Layer 13 of a small transformer language model trained on English Wikipedia (16 layers, counted from 0, width 128).
A neuron's activation on a vector x is SiLU(gate . x + bias) times (in . x + bias), where the dot is the dot product.

Input weights of the MLP neurons that the questions are about. A number n stands for n times 0.0065.
n29 gate (bias -0.210): -7 31 -37 13 -37 -21 27 40 -32 -25 -30 -47 27 -3 9 -2 39 -20 58 19 56 -22 -19 8 -21 44 -10 -21 -43 -11 21 22 38 26 6 -7 -20 16 2 3 -32 45 13 25 23 7 5 40 22 -15 7 -43 -3 -24 -44 -6 -23 17 22 6 -20 14 47 -37 -5 -21 -27 0 -16 -18 21 16 9 -3 -1 -83 -19 14 -10 -10 52 -3 -3 -21 49 11 -22 7 -30 1 30 16 19 -34 -19 -4 -30 -35 -25 68 5 22 -13 6 14 -5 -40 -21 31 -21 37 -40 11 -7 -2 19 6 -7 -4 12 39 -56 6 7 20 9 36 35
n74 gate (bias -0.088): 11 12 -10 28 12 1 -35 19 -24 7 -6 2 -13 -19 3 21 -7 20 -29 24 5 13 -17 8 9 -19 46 44 -22 55 13 18 19 -25 2 -15 3 -1 26 -28 -31 -37 -8 0 7 -20 19 -33 58 45 17 54 -9 8 -17 -24 -21 -23 23 -10 -2 -11 -18 -17 -14 9 -35 20 1 11 2 -1 38 7 33 11 12 8 5 26 -1 52 -7 -5 11 51 -12 10 -8 -27 11 -27 50 -21 -51 -33 45 -50 70 15 21 -18 7 -32 43 -12 -29 28 14 -45 -36 24 -54 25 -20 -9 -23 -5 -8 2 6 26 13 -13 -1 -22 -4 8
n79 gate (bias -0.190): 29 -24 -60 15 -21 49 17 -12 -35 13 -2 -54 0 -14 48 58 27 13 -38 -28 23 28 -24 41 -3 8 -7 -5 -23 -28 35 41 -19 12 -18 -23 -2 34 -24 -12 -30 8 -34 -4 -9 14 -11 -35 30 -33 26 -7 -10 2 11 12 -50 6 17 -2 17 -17 45 -62 3 -55 10 18 -24 24 12 -26 47 34 16 -28 2 21 4 68 -16 53 -28 -3 28 -42 -29 35 -14 37 20 45 7 23 -25 13 29 -13 33 7 -14 61 20 -13 -5 29 33 63 44 -30 23 -42 -23 -3 11 39 -22 -18 13 -43 -44 37 -25 -83 -25 -20 -15 7
n105 gate (bias 0.102): -25 -33 5 -10 -1 26 10 7 10 20 8 -24 -2 -14 13 36 -17 16 3 -11 39 -19 9 -17 10 -40 20 -18 4 -17 -21 -2 -17 17 -28 21 -21 27 -22 -48 16 -41 -18 15 13 1 8 -34 -32 10 5 -12 26 -42 -10 3 45 -24 -7 -43 2 -26 -9 -35 3 -32 -26 -21 -1 13 50 -5 34 -4 2 -7 -1 -7 -34 36 -21 -4 5 49 38 15 -4 20 -9 13 -7 26 -2 -3 9 -28 28 37 -16 19 -20 -1 -33 -28 9 -12 -4 -13 -22 35 -4 -5 -26 -11 -4 -7 0 -3 -19 26 20 21 -1 -45 23 22 -16 41
n120 gate (bias -0.095): -5 14 27 32 13 20 15 -1 -43 48 -30 -82 13 37 -16 -4 -10 -1 -12 -7 27 3 -34 -27 10 1 -3 -41 -15 38 38 14 -29 18 15 -7 -16 -25 17 -2 -29 13 7 -2 3 -1 -25 29 21 74 4 -8 5 -18 -40 3 6 -5 24 21 -21 -14 -19 -1 4 13 -16 0 2 32 -26 -9 -7 41 8 -16 38 28 42 27 27 -3 -22 10 36 22 0 -11 -39 -41 -30 14 8 -2 -25 7 8 0 76 21 10 -16 -18 -13 33 1 8 1 9 2 2 -6 26 51 8 -7 -71 1 11 -4 39 -8 17 1 14 -23 48 -31
n134 gate (bias -0.062): 14 1 -16 55 -26 -10 27 5 45 -20 -26 5 18 -9 -1 3 11 -14 -55 -7 23 38 20 -11 27 13 -18 28 8 -32 -19 -12 -16 3 33 -10 -3 -12 7 26 37 -25 -7 3 -44 3 34 -28 14 40 -30 -12 23 -3 -8 25 13 14 8 -47 -21 -34 -11 20 5 -5 -4 7 -2 -29 -28 -9 -28 -37 -10 -8 6 13 -10 -26 1 9 14 1 -30 21 19 6 -12 15 -15 -19 -22 0 11 -35 -6 10 -15 43 -19 -20 8 -24 32 2 -40 25 -45 -35 -58 26 -34 -6 12 32 0 -28 -18 11 20 31 -23 -1 24 -5 -16 -39
n135 gate (bias -0.149): -24 -19 -8 35 -23 -30 -18 54 -30 10 6 -52 30 21 7 10 -34 3 -30 2 -3 -47 -44 45 14 -18 -54 40 24 -25 -3 -30 9 26 34 -23 -42 39 17 36 -55 28 -14 43 -54 -23 27 -26 34 -2 6 0 4 -12 -11 20 28 0 -25 -5 -6 -24 17 -15 -4 19 -7 41 32 -40 20 0 -18 -37 4 -34 -43 10 -6 -22 39 12 23 -49 27 -2 -1 19 -10 -19 35 3 -10 -12 -29 2 -28 -1 -11 -8 44 4 35 -40 14 -2 -17 41 34 -10 -8 20 -14 36 -23 23 23 20 -31 -32 9 32 -19 -17 60 -57 -30 30
n155 gate (bias 0.008): 10 -2 37 -9 -7 10 -50 16 19 -23 -37 15 50 -26 -6 3 -26 -3 -36 29 47 -11 3 -17 2 14 43 10 -9 -2 26 -59 -20 70 -2 -36 16 -9 17 -39 10 7 -24 15 -25 -47 -32 10 -6 46 29 11 23 23 40 -35 -34 -17 24 19 -11 12 37 36 -23 33 76 -28 -28 15 -29 18 6 26 36 -32 30 21 3 33 25 -61 -4 -30 9 35 -6 -8 4 6 -31 3 -2 -32 -30 -16 4 -27 3 -27 43 16 15 -25 34 -19 -7 10 -13 14 12 3 -25 -7 22 0 2 12 -19 33 -27 16 -32 -77 -17 32 39 -32
n220 gate (bias -0.302): 34 13 11 -7 -5 5 77 -38 -23 58 -13 0 18 22 6 25 24 10 -2 -13 -6 4 -15 72 -26 1 21 -2 -38 14 -10 -16 0 7 -15 -26 5 29 -6 -8 -41 33 -5 16 -59 -20 -4 -5 36 -2 -20 -16 -16 -8 47 22 29 -28 -10 -14 1 -28 14 18 -7 31 -9 5 38 41 -39 10 8 -23 9 5 37 30 31 54 8 -28 21 -9 55 3 -31 31 -16 2 38 30 12 -18 -27 -2 -35 -40 -6 27 -51 32 -5 27 -37 14 16 12 -24 -24 35 -39 1 55 -21 24 -9 -27 -23 10 -5 22 -1 -16 1 13 17 22
n228 gate (bias 0.035): 53 -7 15 31 -1 13 26 28 26 5 8 -4 -13 15 11 18 -10 12 -35 -8 -22 -18 28 15 -11 36 11 13 -16 -15 26 -11 14 14 -8 4 -37 14 26 32 6 -22 5 -7 0 -12 -3 0 53 12 -39 -53 30 23 7 15 -28 5 17 11 4 -28 -25 16 3 1 35 18 38 20 -56 32 -17 -9 -15 -22 -8 30 -1 8 6 12 -24 -51 -11 35 14 -12 -23 28 9 -46 -3 -38 -17 -3 -34 46 12 -19 19 -1 28 -35 46 0 -7 10 -8 -29 -34 8 16 6 31 16 -18 -2 24 7 -5 -22 -5 19 36 -17 24 -3
n239 gate (bias -0.183): 16 -44 -10 9 31 -43 -4 24 3 38 -11 -10 -27 9 39 29 -3 7 -12 1 1 25 -24 -16 36 37 9 -41 -32 -52 -4 25 0 -22 33 -37 -22 2 35 -13 0 38 2 -7 -53 -2 -10 1 -13 18 -23 -21 -14 57 -30 26 13 12 -30 -69 -34 -11 -6 -10 10 26 7 41 30 24 -7 2 8 -12 8 -6 -11 37 9 1 20 10 -23 -28 4 52 17 43 -19 33 10 18 -41 21 -12 -14 -11 20 58 4 36 -8 31 36 19 69 -14 16 -8 -14 12 -29 -19 -11 9 33 35 17 22 -38 -4 -2 53 9 41 -11 -66 -8
n29 in (bias 0.049): -32 14 -11 -54 12 -13 -41 -17 -14 1 56 53 38 -27 -65 15 -34 22 42 40 38 -14 11 52 5 -7 -15 -36 35 -21 14 23 34 38 11 -5 -5 -20 26 2 11 0 45 2 -3 -21 -47 -42 -10 -7 -19 62 1 0 15 -8 -10 20 -14 -11 25 -18 23 4 -2 -6 1 8 25 20 -8 36 8 11 22 42 -31 -21 -2 53 -11 11 -1 29 17 22 8 3 -3 -9 18 14 46 48 -50 -40 -12 28 17 -2 -36 -43 23 31 -18 -19 6 -4 3 49 -18 -27 2 -24 -8 -3 -41 -33 -15 -33 -24 -40 51 -48 28 -1 66 -25
n74 in (bias -0.117): 5 -6 12 -61 -31 9 -65 -5 27 -24 -5 -8 6 -25 14 14 3 -11 -71 26 -7 -28 7 20 -27 24 71 54 -20 1 5 6 16 8 -24 34 17 9 21 -19 -12 9 16 14 -20 20 31 12 26 11 53 23 -22 -36 -62 19 19 -30 40 -30 -6 -20 -19 20 13 13 -14 5 -45 -29 9 22 -12 -8 9 -5 -10 -8 20 -17 -13 24 -40 45 -66 23 -2 -21 3 13 4 -22 -3 -18 41 -18 94 -40 -12 50 24 -14 -67 -30 -2 -25 17 17 -40 42 -9 40 -16 -7 14 7 -3 21 3 27 -41 -3 19 -24 7 13 18 -49
n79 in (bias 0.052): 1 22 -4 -11 14 38 -19 13 32 0 -2 -34 -16 -53 -8 9 -73 -2 -11 -27 17 -20 -8 -16 22 21 -16 3 32 26 25 -17 -13 21 -31 -33 4 -32 74 -6 -11 -82 25 2 22 -47 6 -40 3 21 -6 -11 3 10 41 1 26 -7 45 47 6 -39 35 64 -46 -49 6 -79 52 59 -15 -21 -56 -46 22 15 44 67 18 -1 62 -41 -2 39 16 46 19 1 30 -20 -35 44 -12 19 -8 -68 33 -31 7 8 -7 -31 7 -11 33 30 9 -18 -25 42 -8 40 8 -62 14 -37 5 -9 34 57 14 42 10 25 -27 7 21 -11
n105 in (bias 0.183): -48 -22 -45 -41 -7 14 -8 14 39 -19 40 20 17 -1 6 19 -20 -15 -21 39 -22 -16 -10 -22 -5 13 -1 -11 -12 -14 -25 -7 5 -5 20 -2 5 -29 9 2 -2 -1 3 7 -39 0 5 -20 10 -26 -10 -37 15 -31 -22 -8 -16 -3 36 -3 14 -4 15 3 14 -46 -8 -19 -10 42 15 -32 14 5 -1 17 24 -14 -11 -13 -3 -7 39 43 -32 -14 -5 -28 6 15 35 -13 8 35 7 -26 -9 -14 -26 8 -41 -19 -25 -19 -35 21 -12 -2 7 2 7 -8 -21 -6 -11 -6 29 -3 -24 -29 -44 42 -33 -40 29 34 -29 13
n120 in (bias -0.010): -33 -27 -12 -6 -14 67 11 -10 -25 -6 69 -24 -6 -11 -2 -18 -12 -5 -39 -4 -20 -6 10 -11 16 35 -5 -20 24 21 -6 -12 9 -31 -12 29 -26 -28 -17 17 13 7 5 -14 48 16 -43 46 -47 28 -10 42 -8 -21 20 8 -11 -24 26 4 7 -9 -52 24 9 35 -31 -49 -36 3 -9 -9 79 -7 15 6 -6 17 -50 6 46 7 44 0 -22 41 -23 36 -28 32 9 -41 -20 -6 -3 13 26 33 31 0 27 -53 7 4 2 5 31 -12 43 -5 -50 1 32 17 52 -4 8 -20 -15 40 22 31 -24 19 4 -47 8 10
n134 in (bias 0.111): 24 33 25 -10 13 14 28 -27 20 -38 7 -5 9 20 13 -20 23 -23 -19 9 39 -40 -20 16 5 6 -36 -10 -1 -38 16 -37 68 -20 -13 28 -6 16 -9 -18 -25 6 10 18 -4 13 -43 -13 -44 -57 -19 28 0 6 -28 -1 16 -15 26 -13 44 0 30 -12 -3 -25 29 5 4 -36 14 22 20 -7 6 -52 -22 16 30 -28 8 18 -14 18 18 -60 1 -14 -10 14 36 49 -14 20 -10 -10 33 13 14 26 -16 -1 10 -27 -5 18 -22 27 6 25 11 -10 -1 28 -5 -1 31 41 9 51 18 -7 -6 29 -9 14 28 5
n135 in (bias 0.033): 31 -24 0 41 88 -57 -32 2 3 19 -16 -25 30 -16 -7 34 -14 -3 4 -26 11 31 10 3 24 -29 38 -21 32 -7 49 13 -13 49 -30 -49 -14 -47 22 -49 -25 -9 -42 -14 10 -7 -30 34 17 -6 -20 48 20 7 -25 8 9 -23 11 -76 24 28 -5 -30 -10 5 7 -6 -31 -6 -19 -25 9 17 19 -5 2 -5 -39 9 -9 30 1 15 -24 22 37 22 -5 24 29 3 -12 30 -33 -37 21 23 43 -8 19 0 9 -6 -5 2 1 15 25 35 -20 -14 -7 39 22 14 -21 -8 58 -58 1 29 -6 24 -17 -8 -4 64
n155 in (bias 0.002): 28 -64 -11 34 -4 23 13 -3 -12 -33 16 17 -2 16 -30 38 -6 6 -19 -32 -14 -2 -8 -11 12 23 35 -2 49 -23 17 -19 -27 10 -27 19 42 -7 34 -34 -32 19 -20 -20 0 7 -29 39 35 41 58 -49 6 8 25 46 -12 22 9 46 -20 2 2 26 -20 10 20 2 -44 -18 -61 27 48 50 42 -32 1 42 -10 -3 44 -30 -16 -21 -25 15 -13 18 3 -17 35 -38 -36 -11 -23 -9 2 11 29 -18 23 -2 2 -28 -3 21 -10 4 6 -7 54 26 -21 -66 46 -9 16 -3 13 32 2 24 20 -23 -6 -6 -26 -38
n220 in (bias 0.092): 1 -7 0 50 4 20 -1 34 17 -6 12 -15 24 -29 -1 -64 2 -61 -2 -21 5 32 30 -9 38 -1 -24 33 14 -14 21 -8 27 -2 -24 32 -23 -4 15 -34 28 -14 -10 -14 46 12 62 -80 4 23 0 14 -12 -47 -24 -35 2 -2 8 13 13 -25 9 5 -5 54 -36 -13 20 -14 31 27 -18 0 -15 -16 -24 -7 -8 -26 35 -4 44 -7 -9 -4 47 -22 2 1 -38 -31 -31 5 27 2 20 1 -4 -26 16 -20 2 -45 6 -31 -15 0 15 -24 -41 61 1 -36 -29 4 41 -12 15 12 31 -11 -24 -29 16 7 -20 -9
n228 in (bias -0.127): 46 13 32 -23 -21 25 -26 35 29 26 -8 12 -7 -18 -32 -44 -16 -29 37 27 -20 -12 31 -23 -1 26 -7 -43 -49 22 -27 -14 18 -6 -6 20 -57 -13 41 -9 -45 -4 36 5 11 -2 -42 42 -21 12 18 10 -5 -8 15 11 -11 12 19 3 26 -4 2 9 34 51 -15 -77 16 -1 7 6 32 15 2 5 9 13 24 -57 -1 10 -34 8 -13 -20 -6 -3 -2 -7 2 -12 -17 -53 7 -6 -7 -20 24 -15 -47 4 26 -17 5 12 15 -24 17 7 15 -25 30 5 -11 28 -7 64 16 19 29 13 10 3 51 28 3 22
n239 in (bias 0.189): 9 3 -5 55 3 31 20 19 -33 -16 -33 -33 3 2 5 -53 -15 39 -3 -32 -11 -17 11 29 -3 -25 -4 -26 41 -17 -1 -31 -28 -35 -26 20 6 1 49 -30 -16 -10 1 26 20 -32 44 -48 8 -2 34 23 18 39 10 16 -79 -23 5 9 20 -32 35 6 39 -12 -34 7 56 29 -3 -9 26 -17 -3 -26 -70 43 -7 5 46 71 34 -22 13 15 1 -12 -20 -14 11 18 29 32 -35 10 -31 -10 20 4 27 -40 30 -26 5 -30 -8 -1 36 10 32 -20 18 -12 -18 21 -34 -21 -12 -10 21 15 12 2 -15 -45 15 11

Each question shows a token from some text and the vector x that enters the MLP there. A number n stands for n times 0.057.

" will": 26 18 33 -2 3 13 20 2 -24 18 -7 -2 -16 26 18 -32 -18 12 32 -3 37 14 -17 14 57 1 -8 27 -9 17 -10 -11 26 -2 8 -1 3 8 -16 9 -18 -1 6 -43 -11 10 -11 -2 -4 46 -7 3 1 -29 25 0 10 1 -26 1 15 -12 -3 -8 -23 18 -29 6 -18 17 -36 3 5 -4 10 -6 -1 10 5 -5 -8 2 10 24 21 2 37 2 21 20 -16 1 15 7 -5 8 -11 -8 -28 7 -11 -23 -28 1 -3 -33 10 -17 13 -5 -18 -21 -12 -5 -2 -7 -24 -18 -10 5 4 4 -5 7 31 -6 23 7
The two highest activations, in order: n220, n120

" min": -2 -22 0 -9 -7 -18 -4 -2 -27 -15 -20 20 19 17 2 -27 6 39 8 -24 -14 -16 35 -6 26 0 -8 -55 -2 9 -16 -1 -18 -12 8 -11 -39 -13 40 8 -17 5 23 -37 3 6 -19 22 3 -11 -11 18 1 10 4 10 -12 14 7 6 24 6 32 -3 11 -16 -10 6 -9 28 7 -4 11 1 -14 -4 -31 1 -4 13 -2 14 17 -14 4 -10 2 -10 -3 -28 -26 12 7 46 -4 10 9 -26 10 -10 -4 -15 -23 4 -41 -2 -6 -18 -21 -16 1 6 1 3 1 -6 -25 -11 16 -16 6 6 -21 34 2 11 -9 -13
Which of these neurons fires most? n74

"\n\n": -8 -5 11 3 -9 9 14 -3 7 -18 -8 -17 8 0 7 -1 20 8 6 -5 -7 4 2 7 18 -18 13 32 3 5 5 1 10 6 -50 3 8 4 9 12 -3 6 14 -4 -5 0 1 3 2 -17 22 5 1 -37 -9 2 27 -5 -6 24 -9 3 -9 -4 3 -1 -1 -9 8 15 8 8 -1 -37 62 -8 3 -17 4 1 4 18 8 -1 3 6 43 -18 -7 1 -9 11 -7 6 2 1 10 -8 40 17 -5 -5 0 9 -11 -5 -4 20 -4 8 -6 -4 -13 6 28 9 4 1 9 -12 -7 -1 -4 3 8 -39 -2 -20
Which of these neurons fires most? n74

"ov": 31 19 20 4 3 8 -13 2 14 7 -20 24 22 9 1 -19 -12 -18 8 6 -40 18 36 -16 0 -2 -5 0 37 16 -12 -13 -23 -24 -1 -9 -7 13 -23 20 33 6 -17 -26 30 5 -14 -8 -48 8 -16 -20 0 -14 7 14 -24 -11 20 9 22 6 10 26 -6 13 -24 4 40 18 12 0 6 0 -32 -7 -38 4 -10 -24 2 0 30 1 -29 2 31 -18 -8 11 -1 3 -11 -10 32 29 22 8 0 2 -4 0 10 33 -26 27 22 -23 10 -20 -7 14 -6 -1 6 -17 12 -17 10 -11 -15 -26 11 -14 0 -19 -22 -3
The two highest activations, in order: n228, n155

"re": 25 3 12 -22 -7 -9 -18 4 -14 0 -10 11 21 41 -15 -19 2 -1 27 7 25 16 26 -8 16 13 -14 -30 11 6 11 15 1 -25 -14 16 6 18 36 9 14 -19 -27 -1 27 7 -1 -43 -29 -6 -20 12 0 -1 -1 -19 -17 20 23 15 -3 12 5 -1 -2 27 -11 -33 1 3 23 -10 -3 -7 -50 18 -6 -2 -4 -3 1 -31 36 17 -12 -17 15 -13 0 4 -3 4 -25 18 37 -25 0 -26 19 16 -10 -13 -11 24 -4 -5 14 -19 10 -1 -8 8 -13 -25 2 -40 -2 -7 -31 -24 1 26 -16 -18 -12 -26 13 16
The three highest activations, in order: n105, n155, n74

" five": -10 -19 -5 12 39 13 6 22 -4 13 -7 23 12 36 -12 -12 -6 19 -8 -19 9 12 -3 10 62 -12 7 22 -7 0 2 14 6 -20 -7 -7 -40 -1 -6 -12 -26 -7 1 0 -1 -6 -6 -3 -24 -13 -22 10 1 19 5 16 0 32 -5 -4 -19 3 14 0 24 14 -10 -11 -5 10 24 -14 0 13 19 -7 -11 -17 1 2 -5 -2 38 -4 20 -15 41 -12 -18 -3 15 -9 -13 10 3 -17 -5 -8 5 -16 13 0 -7 -13 -1 -11 8 -14 5 -7 -16 -9 2 -3 -26 -15 13 -12 -6 -14 25 -14 4 -15 13 6 6 -12
The two highest activations, in order: n135, n239

"em": 17 4 3 -4 3 12 13 -6 -63 -3 12 26 11 -46 15 -21 8 -7 -5 17 2 -18 1 -3 -5 6 -32 33 15 25 20 15 -25 17 -1 -27 -38 13 7 8 26 -18 -19 -20 12 -3 5 9 -1 -34 -21 11 0 -14 -16 13 -34 -4 12 21 12 12 16 7 37 -4 -19 -31 -24 -28 4 -4 -1 -1 7 33 -4 -4 -23 12 15 -18 15 12 2 -35 -2 -6 -2 -9 -10 -10 -11 2 -7 -7 9 -38 -16 10 9 -17 -15 6 -14 -33 9 10 12 -24 -7 16 -12 20 9 -26 -21 -47 45 -35 -12 -2 -15 22 17 18 -13 5
Which neuron fires most, and how strongly? n155, at about 0.79

" Ben": -1 16 30 0 -2 32 -18 17 -19 10 -4 22 8 -17 -10 -15 -7 8 -4 -16 -1 6 13 2 26 12 -7 2 7 -9 -9 1 -6 -7 -12 3 -13 9 26 8 8 -21 14 14 -4 -6 14 -13 -4 4 -14 -7 1 -7 -6 12 -15 4 0 11 10 -10 -11 0 3 6 0 -15 25 5 21 -13 -8 -3 -49 -8 -12 1 8 -47 -4 1 21 -6 -23 -2 12 -19 11 -9 1 0 -16 14 21 -8 15 -2 -3 4 -23 -9 8 -28 -20 16 8 -11 -11 14 -6 21 -15 -12 9 -2 2 -11 -23 -9 2 7 -16 -20 4 -7 -3 20
Which of these neurons fires most? n105

", b": 3 24 13 -4 -2 31 -13 16 -3 -20 -1 21 26 36 -17 -1 -11 10 6 -13 3 1 32 6 14 -4 11 19 -9 5 11 -17 -6 6 -18 4 3 10 9 -18 28 4 2 2 -21 0 -21 -12 -10 25 -10 13 1 -2 -9 -3 -28 1 30 49 -6 -23 15 -2 -21 1 -14 20 -15 -22 -52 6 13 2 4 -20 -18 16 14 -28 -7 -7 -2 -7 4 -15 3 -10 0 10 3 0 14 16 14 2 -29 -28 20 11 1 -8 2 -6 -26 22 -9 -36 -7 11 -6 7 -4 -2 -2 4 11 8 -17 -2 -39 -24 17 -12 17 -25 -3 -13
Which neuron fires most, and how strongly? n155, at about 14

", and": 4 29 -28 11 43 20 3 10 -5 1 -31 18 9 -2 -20 -11 6 -16 2 19 19 10 13 0 73 -9 0 26 11 6 3 -2 7 -5 1 0 11 7 7 -5 -1 -18 -4 -23 1 10 14 -6 11 1 29 -11 1 -10 13 -25 -11 -2 13 8 1 -7 8 6 -11 -9 -13 -6 2 -1 8 -6 1 -1 33 -35 15 3 10 -6 16 -4 -1 -10 12 -1 71 -2 5 10 -6 -23 15 23 5 -1 -7 -19 38 24 -6 -1 -5 6 -2 -19 17 13 6 -4 -17 5 -1 3 -8 16 -4 -3 13 0 -14 9 -5 -3 10 -5 -2 -9
Which neuron fires most, and how strongly? n79, at about 2.4

"at": -23 0 15 8 13 25 -2 19 22 -17 -17 12 7 -1 -1 0 -5 -49 1 -26 -1 -1 21 -13 11 -11 -12 17 3 15 -44 -9 -14 -9 14 14 3 15 2 -12 21 16 -16 -22 37 5 -5 -34 -6 -31 -39 11 1 8 -22 -3 1 25 34 13 16 -17 7 -8 17 4 -9 -13 -6 0 23 2 -14 -3 -45 27 -18 -6 -1 -29 17 -4 23 6 15 19 3 -14 19 -10 -17 -12 -8 19 5 -7 18 -26 0 -27 -29 -8 -5 28 -2 9 6 7 -3 -16 15 7 -38 -8 12 -11 4 -14 9 -19 -14 -7 3 -15 1 33 -17 -11
Which of these neurons fires most? n105

"ention": 21 -2 6 -9 16 -5 1 11 3 -2 16 17 9 8 0 -7 -30 3 13 -14 -6 15 -10 15 69 -7 -22 11 9 16 -14 8 -6 -13 2 4 -8 4 0 33 3 -16 18 -7 11 13 -16 -2 -3 -4 -45 -3 1 10 10 4 21 3 -4 -2 6 1 6 -2 28 1 8 -14 -3 -1 7 -2 -32 3 28 -10 -14 8 -28 -2 -18 21 -4 -10 -9 -30 43 -7 -12 10 13 4 -22 6 -5 -3 -3 -4 7 19 -20 -1 -17 5 4 -7 -15 18 -16 6 -11 2 0 7 -7 -17 -25 -13 -15 -1 -2 -8 -11 14 8 -16 -1 -6
Which of these neurons fires most? n134

" He": 10 49 -6 5 13 18 -13 13 13 7 -24 9 19 -2 -2 -28 -1 -31 2 -4 13 14 3 4 62 6 -17 9 -16 10 -4 -11 8 2 -14 -13 8 22 -10 -5 -8 -26 1 -19 -11 5 23 4 -6 8 25 -11 1 -13 17 31 0 -12 -23 -2 13 -1 -3 5 1 16 -17 9 33 -8 -31 -2 1 -1 15 1 8 1 0 -30 48 4 5 -1 8 13 17 12 -11 24 -11 -16 27 15 21 7 8 -31 -11 -17 -4 -19 12 15 -32 12 8 22 -16 29 -42 33 -2 1 -18 19 8 18 -5 -16 5 17 -18 16 39 14 25 12
The two highest activations, in order: n220, n134

" a b": 1 5 20 -18 0 17 4 -6 -27 0 -22 13 14 5 -4 3 -16 11 8 -1 18 -16 49 5 3 -13 6 0 -38 11 -6 4 -11 -11 -20 -8 -5 7 27 4 3 12 11 -5 -8 7 -3 -10 14 -14 -23 13 1 -9 2 -6 -18 -2 28 39 -29 -23 5 5 -5 -6 -14 4 -22 -14 -77 16 0 2 22 -2 25 13 22 -20 -26 -29 8 -17 2 -20 -3 -6 -7 -12 33 -4 15 5 10 -1 -30 -16 25 -8 -2 0 -4 -22 -9 18 -2 -29 -6 2 -12 14 -8 6 24 -5 -24 15 -20 -10 -1 -22 3 0 23 -43 -7 -16
The two highest activations, in order: n228, n155

" me": 7 -4 -16 13 -2 16 -10 -13 -7 17 -2 28 -1 21 6 20 0 9 -7 -16 -3 -35 11 -23 38 6 1 25 -4 8 6 7 21 -1 -4 10 10 -34 1 8 35 7 3 2 -2 5 7 -12 -15 5 -5 11 1 14 -8 -6 -3 -31 -48 17 7 9 -1 -7 36 9 18 -11 -6 1 24 -9 -38 -20 17 -19 2 18 3 -26 57 21 17 -4 -16 -31 -2 -2 -14 37 -3 -2 1 19 -15 5 -11 -28 -17 10 6 -1 11 -18 -16 1 2 63 -3 29 -43 15 -9 25 1 3 -43 -6 -32 -18 -31 -8 -5 -13 3 -7 10 14
The three highest activations, in order: n134, n135, n74

" to g": 35 32 -3 -9 14 24 4 9 -39 -5 10 23 13 3 10 3 -6 9 0 9 0 7 32 -8 -8 -7 -8 13 1 -4 -28 -3 10 0 -11 10 -34 -15 -7 9 3 -22 11 -18 12 35 -4 -11 10 8 -11 33 1 -6 19 5 -32 -14 -7 30 16 -9 -33 -35 10 10 -17 -18 26 -24 -25 1 35 -8 8 -5 10 1 -4 -22 -22 1 35 -6 -14 -33 -19 -7 3 -6 -5 -32 3 29 -13 -11 -14 4 1 13 -4 -16 -27 6 25 6 8 -27 -11 29 -36 -8 -12 16 -4 -5 -8 42 -16 -5 2 -4 -14 9 27 -7 -16 6
Which of these neurons fires most? n228

" final": -9 -3 10 11 18 23 6 25 -27 -2 9 31 12 7 -26 -32 -9 1 -4 -23 3 1 -17 -1 54 -35 11 3 -25 -3 -15 21 -14 -30 -4 -12 -24 10 11 10 8 -13 -8 -12 -5 -4 3 -1 0 -22 -19 21 1 7 -15 -3 -20 17 -26 -2 -6 -11 13 -11 8 2 -24 3 7 -10 16 3 16 13 30 -11 -11 1 -9 -4 -20 -3 14 1 11 -7 31 -11 -6 -35 17 -3 -8 13 6 -18 3 3 7 2 6 5 -26 9 -5 4 3 -16 -18 3 -15 9 11 -10 -16 -4 9 -12 38 -15 3 -25 7 18 6 24 -1 -15
Which of these neurons fires most? n239

"As": -6 -12 10 -32 24 39 15 6 10 24 20 -29 8 -10 10 1 6 20 -31 -1 26 -12 23 2 53 -22 -25 13 -10 22 7 -5 -7 12 7 -3 1 -11 -3 -3 3 -11 22 -16 24 12 2 -13 -3 26 12 12 1 11 30 -2 20 -31 6 20 7 -15 -12 20 6 -18 -15 0 -10 -20 40 -1 -14 -10 -10 -1 11 18 -22 3 17 -7 20 26 26 -10 17 2 -6 8 -5 14 -14 44 -18 -12 5 -32 26 15 34 17 2 7 7 -11 25 23 -6 5 9 22 -11 6 8 16 -1 -26 -16 -3 -18 30 -5 -16 -1 26 15 -3
Which of these neurons fires most? n79

" Can": -17 14 11 -1 6 16 14 19 -2 8 -19 32 -1 -1 -3 -14 -12 20 9 -10 -4 4 28 28 36 -13 -13 11 24 17 -20 -18 14 -7 -16 15 -20 -11 -4 -30 5 -6 3 -4 2 3 2 2 -7 9 -34 -11 1 -12 -11 24 -14 25 -2 11 6 7 -2 10 5 0 7 -8 -13 -4 23 8 4 -3 -69 -3 23 3 2 9 -17 4 30 10 21 -13 2 -8 27 -17 -8 -2 26 13 25 -16 -4 -36 -14 29 -4 -15 10 -24 -36 -5 -25 14 0 -18 -47 -1 -3 0 15 -9 24 28 -30 -32 -5 18 -31 14 16 -5 6 31
Which of these neurons fires most? n105

" contin": -10 37 -9 -32 -6 12 -7 0 -9 -3 -1 -1 37 -16 15 -35 12 -21 26 16 -14 1 5 9 16 7 -25 5 26 16 18 25 -17 -38 2 -33 -18 9 2 19 17 13 17 8 -18 2 -15 7 -10 -22 5 10 0 24 6 26 -14 -10 6 1 42 20 13 -26 22 -1 -17 1 13 2 1 3 37 -15 26 -12 -3 7 -21 10 35 -1 16 -26 -32 -26 -12 5 -26 57 3 3 10 15 3 -3 14 -18 -3 -11 -20 -21 2 -33 -11 -44 -20 -15 10 14 -2 -16 -4 -22 14 -13 -7 -32 39 -4 -5 -20 2 30 -8 -2 20 1
Which neuron fires most, and how strongly? n29, at about 11

"d": 31 -20 20 2 2 -31 8 3 20 -8 -9 5 12 8 -13 -36 -7 -12 7 -9 30 25 17 -9 46 5 -16 26 -13 3 13 5 -20 6 -4 16 18 -11 4 14 -1 -38 -19 -1 13 16 4 -17 -25 22 -9 -10 0 -1 4 5 -1 18 -6 16 26 -13 14 10 -2 -7 8 16 -9 -23 7 -12 -7 4 -66 21 -3 7 -26 -3 -7 10 2 8 17 -11 40 -18 -5 -1 -1 -7 7 15 32 -12 34 7 34 -5 -38 -22 -4 -19 -56 -12 18 6 -19 -16 -23 7 -15 -5 -3 -1 -10 -5 10 -39 2 -8 -7 21 26 -7 -1 9
Which of these neurons fires most? n134

" minutes": 3 1 6 0 18 14 30 21 -30 9 4 9 -1 -7 -6 -12 -27 -5 8 -8 -6 -15 -5 19 52 -10 17 -2 -23 25 17 37 12 0 0 -9 -1 3 -21 -1 18 -23 -34 -26 4 9 2 0 -21 -8 -27 -3 1 11 29 -6 1 40 -16 -7 0 -22 -3 -11 29 4 -12 -13 -8 -9 18 -11 3 -7 4 18 -11 -9 7 -9 7 24 18 8 -3 -40 35 -17 1 -35 6 6 0 23 -6 -15 -11 13 6 3 14 -6 -10 22 20 -8 10 29 -14 26 -10 22 0 1 -13 14 -21 -34 2 -7 13 -6 12 25 10 12 2 -26
The three highest activations, in order: n228, n155, n120